Layer 2 of a small transformer language model trained on English Wikipedia (8 layers, counted from 0, width 96). Numbers have three digits each and are written without spaces.
A neuron's activation on a vector x is SiLU(gate . x) times (in . x), where the dot is the dot product.

Input weights of the MLP neurons that the questions are about. A number n stands for (n - 500) times 0.0032.
n10 gate: 551247478459432522674308585434332484415426519405398389536346565484453373434378622440616437708765453532450453447440444443481503662348379782577450575444298266618503642506371449478452423547494351585660428562503628562639525550525434484320535485538513432432645405432374414415550343500606437541
n12 gate: 647352730633507588626566413583285458563355535637459701377362619365392615371648441353417500342383369472425770367566517444308420424438573507323465573401497535260486427444344419616528524424379497437747435452566490569378510524476538390643549679386517245442353493630767423424404585357370503510
n20 gate: 391446758510497802527520357551559422507572439661537613659388374328361535439460456326388521497534497627517652383418513613326629450477592684507439561386571663297604670391493384583750397389537247469476440500432388574463558571384608386418497388622628586603387585694602281656537483664604497585
n29 gate: 455381510680524385272359493383626520586469383573598588349394540500476486710497397517599344493534278691547521551379486310655336456520611583621517493449201651587483510472325365343361318289408548393448605617634427612672545558445531324294417540435435403430513693425367427777476552548432497394
n48 gate: 562557537803480276624370538544427378603320500466470500562452480453606553497561626401364500611530469565614395547377621569473592676386497325477421707436616356289642319565476448458593406253350401562725433510394500547302330408421676422654483450313595363606359435564616500360426594486574740626
n54 gate: 649301444536448582539567489697507440715461440422486576372419363420679453405353563337626649681406546500646644368479490507482620326587603539655553504493546715707389651447465393561532344601742426648293375583458493549394637500380755465419489476672594472514331751681458550489552264645375643602
n57 gate: 489185657464249596592648468454500546574493458500569542345532359402338442642636377305693568378598310660465468524436580436450701594434617525216610458625475458382403546653535557536436559395535344528489444666454332486380489514507594688426582637475521486813452687622715664440622518418671440648
n92 gate: 516474423347497425575316510516519651604635484605522707534432573439122533481696568458416298570683700435522452500552510646565432590545360373367639519497367627257484652523526533290562379442587585568654481459355333410672571426617452343665526560691545547582532646516545516435545480533503490471
n102 gate: 471694389523468523610532606516457401307344506419462705475755559500446378416532430619494290402592503322550340358400566381581503621532471474513468484509526522370396644713516254555519544309545597718393528663542674475471356497558522348455416475471576478584663506649484387644516643645355538314
n124 gate: 384503604463448540483662464517343516818507593593484519497651490533394534401389642477526593526912740450396474526460790533420368520480443510451431612533632467359396757473477507319467494333378493580617441494470503608434642697500595480493397529480677413432487394591437590493503537616771405540
n128 gate: 370312703490366510390530563517359612433490540704295317598493396629679312597382586427470634441392480416526427598420461530433656388523346637695434288529437450527486530433311597342534357372569440410513313549344632576370643549453740539550530603536595422597533530513500286394457618450611325377
n146 gate: 629291552374796443520717589497752520533500665387523655516457468366572422404575490570372454513458582613594428312513757606457447389318404292481342592448536583440403645454635460470453603706536523520620344442638426477629576520576451386388523490516533284638581510510582380569471671685471618444
n155 gate: 483589602413497594493541555545373459538563296636313582523390574541624686680301490364424382445596397535228372323799599580458517363551684646371396748602545725507451642584452340430500398449590420590440534699507540527510514692857627565483395426459586480520402514445576361497476444399493589645
n163 gate: 557173450478444577676497433433512497220484618500391419394573280573500562455465332273465641425541421481487297581449306695516589579547363564453519500531646408542519579462490478535311488522453522513413513525380509415497598462592497136475417639497361472509556494425582542633503390264497484354
n164 gate: 452494597475363532494671671525363648617577415532466813385324559290437418414503506287620535541447579506693610488449656421583544472260573548593380607590551601615416443392421570429446537359333417380433597562465408588649689371598647584538478475424365485438577522569629548509463301522547613588
n167 gate: 582654520439660531578314341443513426361524459432566493526352566446568486503460429782338548510540527893280544463514490452456530490593428639497500638430696585490421544394291493442650517507291480354531440388429622473375372379392346537507305644389594328596746571483449425622570418347500275598
n201 gate: 434665301521589560227660451479460811392655364493503411679590595624403360214531590276393430582500773458373403486493459619434663562510559619626542427452448423500592497615576514377644507510216448483486479592535517483681517427420531576465409422337469446693442730685552584625613412507500317597
n213 gate: 359514500358583326666409630395510538482632521422407735692503349563532319447597514486514461455486360475552472617511462447394567336420511391638451514524567419735218556677609560450379283287759270405650386418440497542581388598521712538289766486546402593497452595406626358286569379345424490458
n253 gate: 528717444447545461535405426518224454744375493468452528503584607539250405394657496695402543465514577447368672538553382429234581458521578567503352349493496641643529563571398635389550593476756341807568350438359473427426461521638420542274457428451381617655521390510359557553563257698497647306
n260 gate: 399625362389753451402536675451497465377572429611449697642390551683532279494365603471384330452458474500516387385425398292389432638548392376519724532589383640398497591471691395444405475484529363464362532430503343590503604622568484398390677359387449535323538471538629647342663480493622555439
n264 gate: 715476408824681416462490137559553290645486448357419721728603662527534482382746569524259437490531689416517603395462360451576572418415684521480317552306521497693426700573483472567430463569538476542430507335555352510431610407528329517462524386528483432470514621551524497700561553538398510500
n280 gate: 415521347415486521553535687482381692306422616429438593446538305360602518690329689525367666632420332567448307621334493627595584497493450549514285262490539507443296574380521578514500448497560489687411379514426418517662447577570385368504358432226570514726814426608707606602434678468608531500
n287 gate: 560487579513487571279566433483445583373922467513578487414632513550616373490516295543517781507352335587559447408490487473386580628421443624529567656241527447497635543386457383503510458728606239597584612419444519622373414523540470454490520587371490588555529460546288470636493446553644579221
n297 gate: 464689458517474430728559293451595634460547441679523452453441381500556469411363523487546633575594425480442448471417468421239510474347513490368296471626790704570510684613425367513490565383493348292390409487549522477540556428263467643280732557408435455349445447338552583441581523411283555513
n323 gate: 412419600449463521531588449446523605405524649421507590471362540416473430452627351524547558590336736613517429493384353507565382708416439510394717503276524660411390544469676449328473507446561507734548520394412464396490720823595567765537411625503530477517450507390446520459617696786229460415
n331 gate: 367395363429532520490561577535319603445549539354649399586468528506310630474283555529490607408497583610557413649432471367542567637557477500509423449354626429605582433464497425297536288312423684432363614585272703513700506574448497643355484525416500553422494310322587403500535317536452235404
n10 in: 356581507459459517438401438425622520616420565396503611641486553415606595503327384507268734588514350545439357544586649418404524673584407462302438561497592575330330462627350397483541440378803744575490524343688639446565206571469334372637559414452564396523295404382357472602365538380541615466
n12 in: 446872646591561445500439243432490496486350511569394489590565408468626388384529529337317576735596615529475558369333553348180471339504485649489561421614337486196423565391442464515467351532342464583562219634395486500601475690460604496496238651349561415430362580571360398558479456536318475338
n20 in: 511630426564426493421425660550359539390403585378329430622500542564433423525409688736666586535433634529720691528593391443611316461360543379260393482720656539413561237425493611587435483433461379429486489444333824518397560334511711381525464328550419379327646575693411564489335489332374366454
n29 in: 663272489344635631413338471536653518432569644565458655473518598454518548486283436522468489667511439562394468454356411558739421454681373587588673633528453550467420593377339475690493391686364583237540493535461476557518651686241354461216322402446646563514641720674539388575454445598773486328
n48 in: 496518587318467448452478496423571291625597500504410634648866410463482686522361485189529570580420661496685676500363522445530478442431181448486548665580378592578436412374577400496493666339449419670773613345577536416600460624648690489596545829511489522507410629533522507544584481718605745677
n54 in: 278850492473410404393572622333607360645365496308388478438606652526538331500534545661587462256368530281489610422340508492477508511402328366608648481579192534612496348500417358446289478583481783458461477667583308345287371390584391496333634570367557585589690656571466531602515388385474270253
n57 in: 431704518533429577500385807525406676601441608420408383393446761511637493308593507642486500464539676606500306592453678442812442403521511460864471788393337529735467540544507635559351372622662591388419536426489500557674579651428439643348511521590511553500511337443622544687557364435382600475
n92 in: 681558462535384521563607635185339424524518531696565582543569581503379561337322476667352542442514655675660586670416562636580469342657559497507583586568330545560377389528559367606580418541510657448616685490431426459247330342608414575691381635507658591422588507654400772369363391441548473614
n102 in: 527534490695352627500609473486507355469441327449400563432446556449578542531513612466561483654524493346460591463422430459654697557554568609537670486467537337300327449626500182603449567281493493629559577613483836561463636453762544621449534513456551480384380408577578240673651490616440281300
n124 in: 521411473348398549493730435455487462559538541625514500589695406514479660459323510379281372514500688365551387541569622524355425459371593251365314291212789534577413332382503424395583389319380700469322459591455463360342630452514480514527448500449630554523402541422493580407663566611524238555
n128 in: 463407739527460493402423608440474493578565564724444404638400434564735490321657513578520547613400500514411289457490397774524460423354524581605557607603561325503582534395430578346551279617641574406613430503319471483436634360392350433476483814671557724339467564553644354382546534476613437402
n146 in: 547411635426540635369426621637536420651615249395490474634483536473630521560712353611730540536546414466431423510446460423520487500550561352300349633497631188676486590349543460490530595367447524497510738520533623616728584586443464513513362403437603520448411678559417490650533548238447755383
n155 in: 529486539438436642601680399511521632370558335395193415503386549450378730637375557608514431344333579830546382518713514504424529457284525616570511504571615622376431496471289533387482585500393381446606553331400406550421565575565806447554511685525717683651303453535325304288369456482454372511
n163 in: 560549570596343646461440324387299388705597436400417469507633641328764555514455475684563379660371539646306556493312524411628387315587582341666592514573535440668400708748419624579646434497409475684436430438648360615489570451394503625355322452401668417548486528354511422482371564426552759613
n164 in: 391663253337581613483546586339561582497557414543532578513454384399217340279503434540510606458630713460503503270388402288464385428468576702561467503601513573366544467387464556473620439696356477510547393394345289484474553435622454708612553414474320452506587398669493407589351343424542507405
n167 in: 420599738455357406417586448531617425569413503570442324579579490548338649459575335594263597500585565552469459493452456420334589507544351431588338517239365669657521517250558441244274585586692479541535548453572517476462738483365469405403517517569438372470585711473445295579248710406323544483
n201 in: 500582329462247542566299503424373641503518392364514660500417429435438636340589497294559626606692414503435389469451616570706600551387524357483587486432732486553556282371583594475381684593400486583356421351483547586573403379438181425566517409268321358547357594633441287573312542385452445569
n213 in: 352527564486426479352411486394543527493674661393480419533350594476312755538330664545510431679463408427392404402397503583548466469672555428416534449395455445528483267359558417163566577684616579558465568557432510724442380657685476378497355384572469523570510212598558655521493368652784327452
n253 in: 496410493404433508355515321458460519260512128489664616329458615195409527481444474450700584451523481358541538399504575439454500598665489717485625636687511196358434633519655423670481586466462653462681440582599496605648614662599568462549538448701590370426641207451780703553328477786478474648
n260 in: 610531541645578500369682534603713438517354631247335449566428550507630461703578408721421469442473490375598459524472408321372483432422455479608459866442517466469458476638404680535386480282421324490437276466479420517524469558761480565445524487582640460544406586419719514260571643421419698346
n264 in: 387535528634666482278682714545541399560518486351510541567664596577458391577469510549315546566649657440421734724627611560627360476600521697438370283106398426536361542433360613610309500521462535634511531432510398531504363514511476666377861412535361452565579563528615507392507425461642458595
n280 in: 667507521393556432261695575408555468539586535675531329636613569563429277436479602504352571626584482736458500507290357575632419293493736653444702288465564656777500666247521657597479507532578411514367563517511620528614741652536588507652518424468634372566545464510454661581598666347675461511
n287 in: 442490221476510261514480422392373436470486490605632474587436543500628486625413379581493683287527480599513601503459297574612234460540391500309470352613696568562483641531594449322517321520681436277397377484561637560594386396254560650439439533503433543428659635566325554487427620690513507688
n297 in: 585557601397403538473520429636385693612366524582337587464530636540402353497443618606693579691349395449801398547514570401520639527490524541394541314547395694500403436602571671362377520635297435435576453394480490231619639567602614336741462510500379477421503551554378367388533390800540476378
n323 in: 467467406459457533629537332489489405405378493327658392458522343602442025559319617478427585395540496441475606694441431460831507645464581515593712351446438394530511511511544467522530464337478713463585634600358319522390632624668688627482603379522438600447141555576595644599684541357356326456
n331 in: 669457480442473347324594520510536731615527480401437490416423641379513524747337624578366656573323456449649661583436443551358601510490629551642470396586679679517373584395319317661605454497497520493394507391574572403527550245581623387642670605402530668497474645570732398470483657510467376295

Each question shows a token from some text and the vector x that enters the MLP there. A number n stands for (n - 500) times 0.007.

"ur": 637505604410442496647456778450559500467349457440400531433564515363501610331470550454794697580725492404555705537669423507510535679399519566534379543630557578302439425535341414480358528587682342518428573560513574506638550406284537290473495458412534488469561470476378587521675503600727531387
The neuron with the highest activation: n10

"ment": 534636499562412524435388658554622474507508417486510589647417471520644679326359324572545591418567489553784588424566520509578252414542341506440538415475393447373541464522515695459719624622515446275504378592515615520575423322567504724512621331832420375476473340506629454490588570465632563560
Which two neurons fire most, strongest first? n164, n20

" L": 429650390426461445495486417464588498540606510447577457700531570534727792443559402443653594613522506412465542383622473579552427504605597371859514530578445522602382384561486470412429668592413582441474340615500482477520434501409582722620509465568394557390594534387305486696467500504575411438
The neuron with the highest activation: n201

"e": 468666557413424296354451540434651348408453422517465222558442476379536598408347456529519637603528547442341563526473521594447343521523510569538526478416625519420465566347487633687450383474461668755488348583537629533457528479690622599504468602514477478520681584609489762454803668475661432794
The neuron with the highest activation: n280

"n": 417473557640454423415444361368585260607320528544511536532520559338596628191512290519430597329420499454493377427607657377414383523499477547665599546549340575299468518534538451575385451566287536454569315637638389509700573591601529403679629535493522628512594564704413473527661444505494469328
Which two neurons fire most, strongest first? n12, n29

"c": 774543466572581389565341487422678468449407511363450342519398659559487610380345562542460426451375258387676449610450684627597365522487616393701553210389335560422620468420430694576499656488590386468519528502691496511590487500584487630601335532615463523459383567569385409395542673571488551585
The neuron with the highest activation: n253

" ": 459647551460563315441422583459555494414478571446272489692522591423460700458627632610706638562439526515523641582474548669486233763537495562599526534598451486529379382495544501713497565458597660318568468601558420539250446429372592567537459373628576669324409511417455445488561553446592463501
Which two neurons fire most, strongest first? n213, n48

" of": 423587654531483381395480554243635527509461448536436320583573378561317612568319284455527486451581444464450617541595607495381309474388549433444452496478426481523473680337597622704558290551361527499573357662512358465582448362311590658575484458547437298278454359500463632521706429414668634446
The neuron with the highest activation: n124

"K": 540435621453487497331522428373683479520579474511476419585376522440628710415649563500453688477453563460535521406271586552379725505410646330399365541506513422527646423615561628673328592730458446384553547479551500818500480328481353572590346488633557733364538395539571566612558462409501479435
The neuron with the highest activation: n146

"ad": 379386659549462400515519468509617362465559469387538329621515346420609632494500440662491553608661599501548552418346575593491388651432560587479667684191399380346471558433612456498453477594431617643606561711493342412468446362568472585655571416582598555304607656513488753382615442470717488503
The neuron with the highest activation: n92

"19": 484409546311404432438489496503629600565384372329336560515486443550760591356587485400640449599445317537584667421473509519586641547330513427502402434667370422464586492554642382658432596658558701514553634563577526553546503534494678576530418342780445559333622460305328477575520555677614448439
Which two neurons fire most, strongest first? n146, n54

"ic": 572457503420435466486414484462400400429585530469353438743662429584664700391246333410644725537557353420672427494486482705581349486324433535552483488438409497362372463542615535403607625670523437657479317598605533614576479324370538460407536380632464607358434358429496617440618549550549450546
Which three neurons fire most, strongest first? n287, n10, n128

"6": 629538633522568328384489466465618625450389433559404284565426486538813777523402507487397342441416340562445512616432563534503400563546383385385573503536410425522738248559607507678554596577584433468547529492514583583505514541516630662531355405594510670248590538561351620531584633479539425507
Which three neurons fire most, strongest first? n48, n201, n297

"re": 564560678397486317446523377532473563671490395511385553577493434366482513243544358492555560484500372477451672397571286313447440601571850287530518613679564596427643505499639630529363621471487712469271611559536527695515444333528513429414507490604492462555493293529531543495447596447691446396
The most active neuron and its activation: n253, at about 6.2

" m": 456446482637375377504370520438627245503689356551265327537564534594429712425576449510455778525478397395613539603559529549442352613573619447722443540545613570572338488618557493590529607461643523450507361574636529470573379520421506561628337448541625602388561598625491510564531560632739579598
The neuron with the highest activation: n48

"b": 415447596359349429467365556530470396550491515619425374546404501488606669508458424649580502373320568333522512747409376705503658539415567460575474267436400565212616147622480484588438377571607533446488280561595518456545549642567472585536549487547386573493636431509664541557505526541561358455
The neuron with the highest activation: n128

"id": 559477586646522408553535297687509545537438437517445665696566262499409541448277452707514440433506547341602642465571517556653580553373721406581404371389524506410487372528536673543530598498527385711365407554476424464493456312488682626616445435451407617345464606592507661373720388621419589463
The neuron with the highest activation: n264

"1": 685611621494503277376457473443693609487348380521308293579517578501809703421508538565362429527468327527458480669496561433443413519459472431379575426564406377482694265661509486673595609549594536399501469550541590601479501448578591600453443402615510622330609406552356545577646610544577416562
Which two neurons fire most, strongest first? n201, n264

" C": 458560392416485377548410542431462563514490618459510380657405604438613842472513408518657528483457424342645522493417578611537485588585521398903494363649394470482498555473499401501568745469622527404492542466511444498503454605468525658609490424583385536314513541413404358674553542559524419492
The neuron with the highest activation: n331

"ct": 502569424464550313464359292684592340483444413555478467499548491403458639698455422694414526455598411313578569497586734525627424553336403550517455336624468366357472669571455612474650671659530473526595516583724364657523556467286498521695524477638355558437635477373536422594711502442340417396
The most active neuron and its activation: n264, at about 3

" g": 402583545694295544469390558492565533485366458538308446400428471575453677404567412422561676394510487382435551588508635689521511696622589454795420482565557538434423545649533609598599496502689498479513607504541646505477294671324591484549309500685548455466627570599504526635826473508574527420
The neuron with the highest activation: n102

"our": 439501440647371389583503527374552473555318364434506337523389487537598680508379543581557466447529261487485741553457534252641462600360515406505521480604499418342601289539450448431288520591596563413289500530525551558398629421368624393434499556638408589534604320408640531539779570397565636505
The neuron with the highest activation: n57

"-": 473616432554466503565422432332605619547624545485582362581616479323443592515574517492534617455590638414578493652637601297498480534484660478412517421808596556431500459447514422614479318539386547604434380495604395690447423564382668565451300424741731555255389434727362328502574580546693579384
The neuron with the highest activation: n20

" U": 460610542421509310561434487453538626508584567455598435742521518455625684451588402411635680610481420511597566516547498488577652723625588484710385539503370427378523457472637584652449626708536601371434381613324538327607420428457566626629581488555452382368718459385365452650616528479446413412
The most active neuron and its activation: n201, at about 1.1

" R": 405656618465502468448426404435553455566545534377504478717518548329579801560562473421470606464505452398541567566611610761454439681639602403816460632339424486498426488592528472552531652590557556400454534675377546596544330506378594526522485563584432468439672518363464411694609548437479389468
The neuron with the highest activation: n167

"p": 515497625455567397597412326461565231346443506487343290421534585545597601451475450492632492318445702478577288633591446655412414644426644452721404534625441475450564469559438346686428476507517440394454406427496405539657596506480590439564400540597354542500666425541540333636672480550668349374
The neuron with the highest activation: n128

"og": 587579444637515560547426571536516312585422437519396426599436480513364531334382432577422700335592519504505646533423494578441435608410630382521233534379513499337595505687579549665553419731551421378536395513745374579720438488338600365382564335640488487435527578521649619534733449442463643608
The most active neuron and its activation: n264, at about 19

"5": 579467670382454501419508407437563527524257476508426404524609441476808680438549396493464539554421403544571629562514650525559429571449519445313554502502468360524612375579673548674575585596537482609571500645602538605541541517510699636521530307659468747309533395537277624608478598525614314484
Which two neurons fire most, strongest first? n287, n164

"ort": 452743624420484473484487562699445367335482349450586537467592502517653529503505442668650605421598494426540550521432574644833443447440539551507556370586315450463373572398511557493492739615563478323355454412464548468404427311407690503777644396559447510461483281400562495584502577462547746377
The most active neuron and its activation: n124, at about 1.2

"em": 442567446633371466473444475402647405527501400593375509536546560627655544400398534757489597557323388507658235550537325541485352495347476482458434592529471516379614476533533560457487674701488343498545249638600432366535499445333476609599491413516355496289313524659409572400612556678693482657
Which two neurons fire most, strongest first? n297, n287

"ou": 575610556471460448674508430558604655391471469347457509489574647512571396183534479698548588449510575514690633559532584431507563520620442503701458642718467577504534496466422646722144534602654536528498335660669520478438385565599547283433682442463581525593464279536433610489558573507500450437
The neuron with the highest activation: n253

"ing": 495657677757610496417440565429545472655495430545528447563482386573429614269296483558510453512601441431455545358526623485399318554261562444439304460524394354405542628450405602732604434645521556342476503611515360443685463380346676539528455505270476483266562543370544643527678599540547536550
The neuron with the highest activation: n12

"er": 546706531479249405438615638447449493573386431383401371434543421337590524384274184519472670500481573540633713470683476595470447736526636456510510580624584586432389588544599518452428454520538467555425471284636388633610611394535565506575381509649355562367451533690370391576638400482748494434
Which three neurons fire most, strongest first? n164, n287, n20

"o": 560596613328367410378389606413645551611582488548559425538549581533410649442352530463434484440470407376584572542521451586521691683501708502606560447446552556338707407488462738518508566406550725627367309476622516530493569700533447362592405427551474468382464467608345505580531766343687275508
Which three neurons fire most, strongest first? n124, n201, n280

"18": 523406634361476400466473440355624510586402350474329530481554475622673613409573560355546575600540285559437683487542552466563741490368521401503448411601326430535572423646562474625507521661522672531566587590638509547524511497406733509578411309712460716362654437420379644528623438620498385476
The neuron with the highest activation: n54

" and": 409611576583520599484396615402581777349586518476532435580668450539383649390323365486446566453635614507433509695592578453443478607441517311456490253497430482579478658453648429457456518404350636462469396627671341513529327569296607553698541350532508303384522404454617574600637534467610681613
The neuron with the highest activation: n124

" pl": 408573563708377521449352593391768455561601340518339332512518666571492597470504447483599692452549548483508651566647502635359470593647651520712388466490516560416305405539385458588556658403696533424582560550513531414619293453369509436564382449701636514413580391432471496633644512560491712471
The neuron with the highest activation: n253

"st": 451727383616522550537600618462706568489434453401548252497549614469590567312524456493631389485363426459279543605487499492469377570544589645409394324433407445429503289474228737343589576565579390560442523530681348597614520579434501623524516408559429407385744701514500527446740597515611478585
The neuron with the highest activation: n280

" re": 387443724411509283442403501354505495492514384493361514470494539441549706657622386477711629506451383459768618543544428360581364706649590639703478618514434606539293616417516559595629409556524562321396611505505453507517523446284545522592467610464637620395529452452420348508674441475627591485
The neuron with the highest activation: n29

"ation": 492621568631463523323338503523539443457430427588474528659378475664747651341303518510629584445542434533599539462384707505481253404315425477555465457416504551427609482624553750623761525637498358290467481548437550604445449304498583535360524419630506584408471358519647626441647650562602509551
Which three neurons fire most, strongest first? n20, n128, n260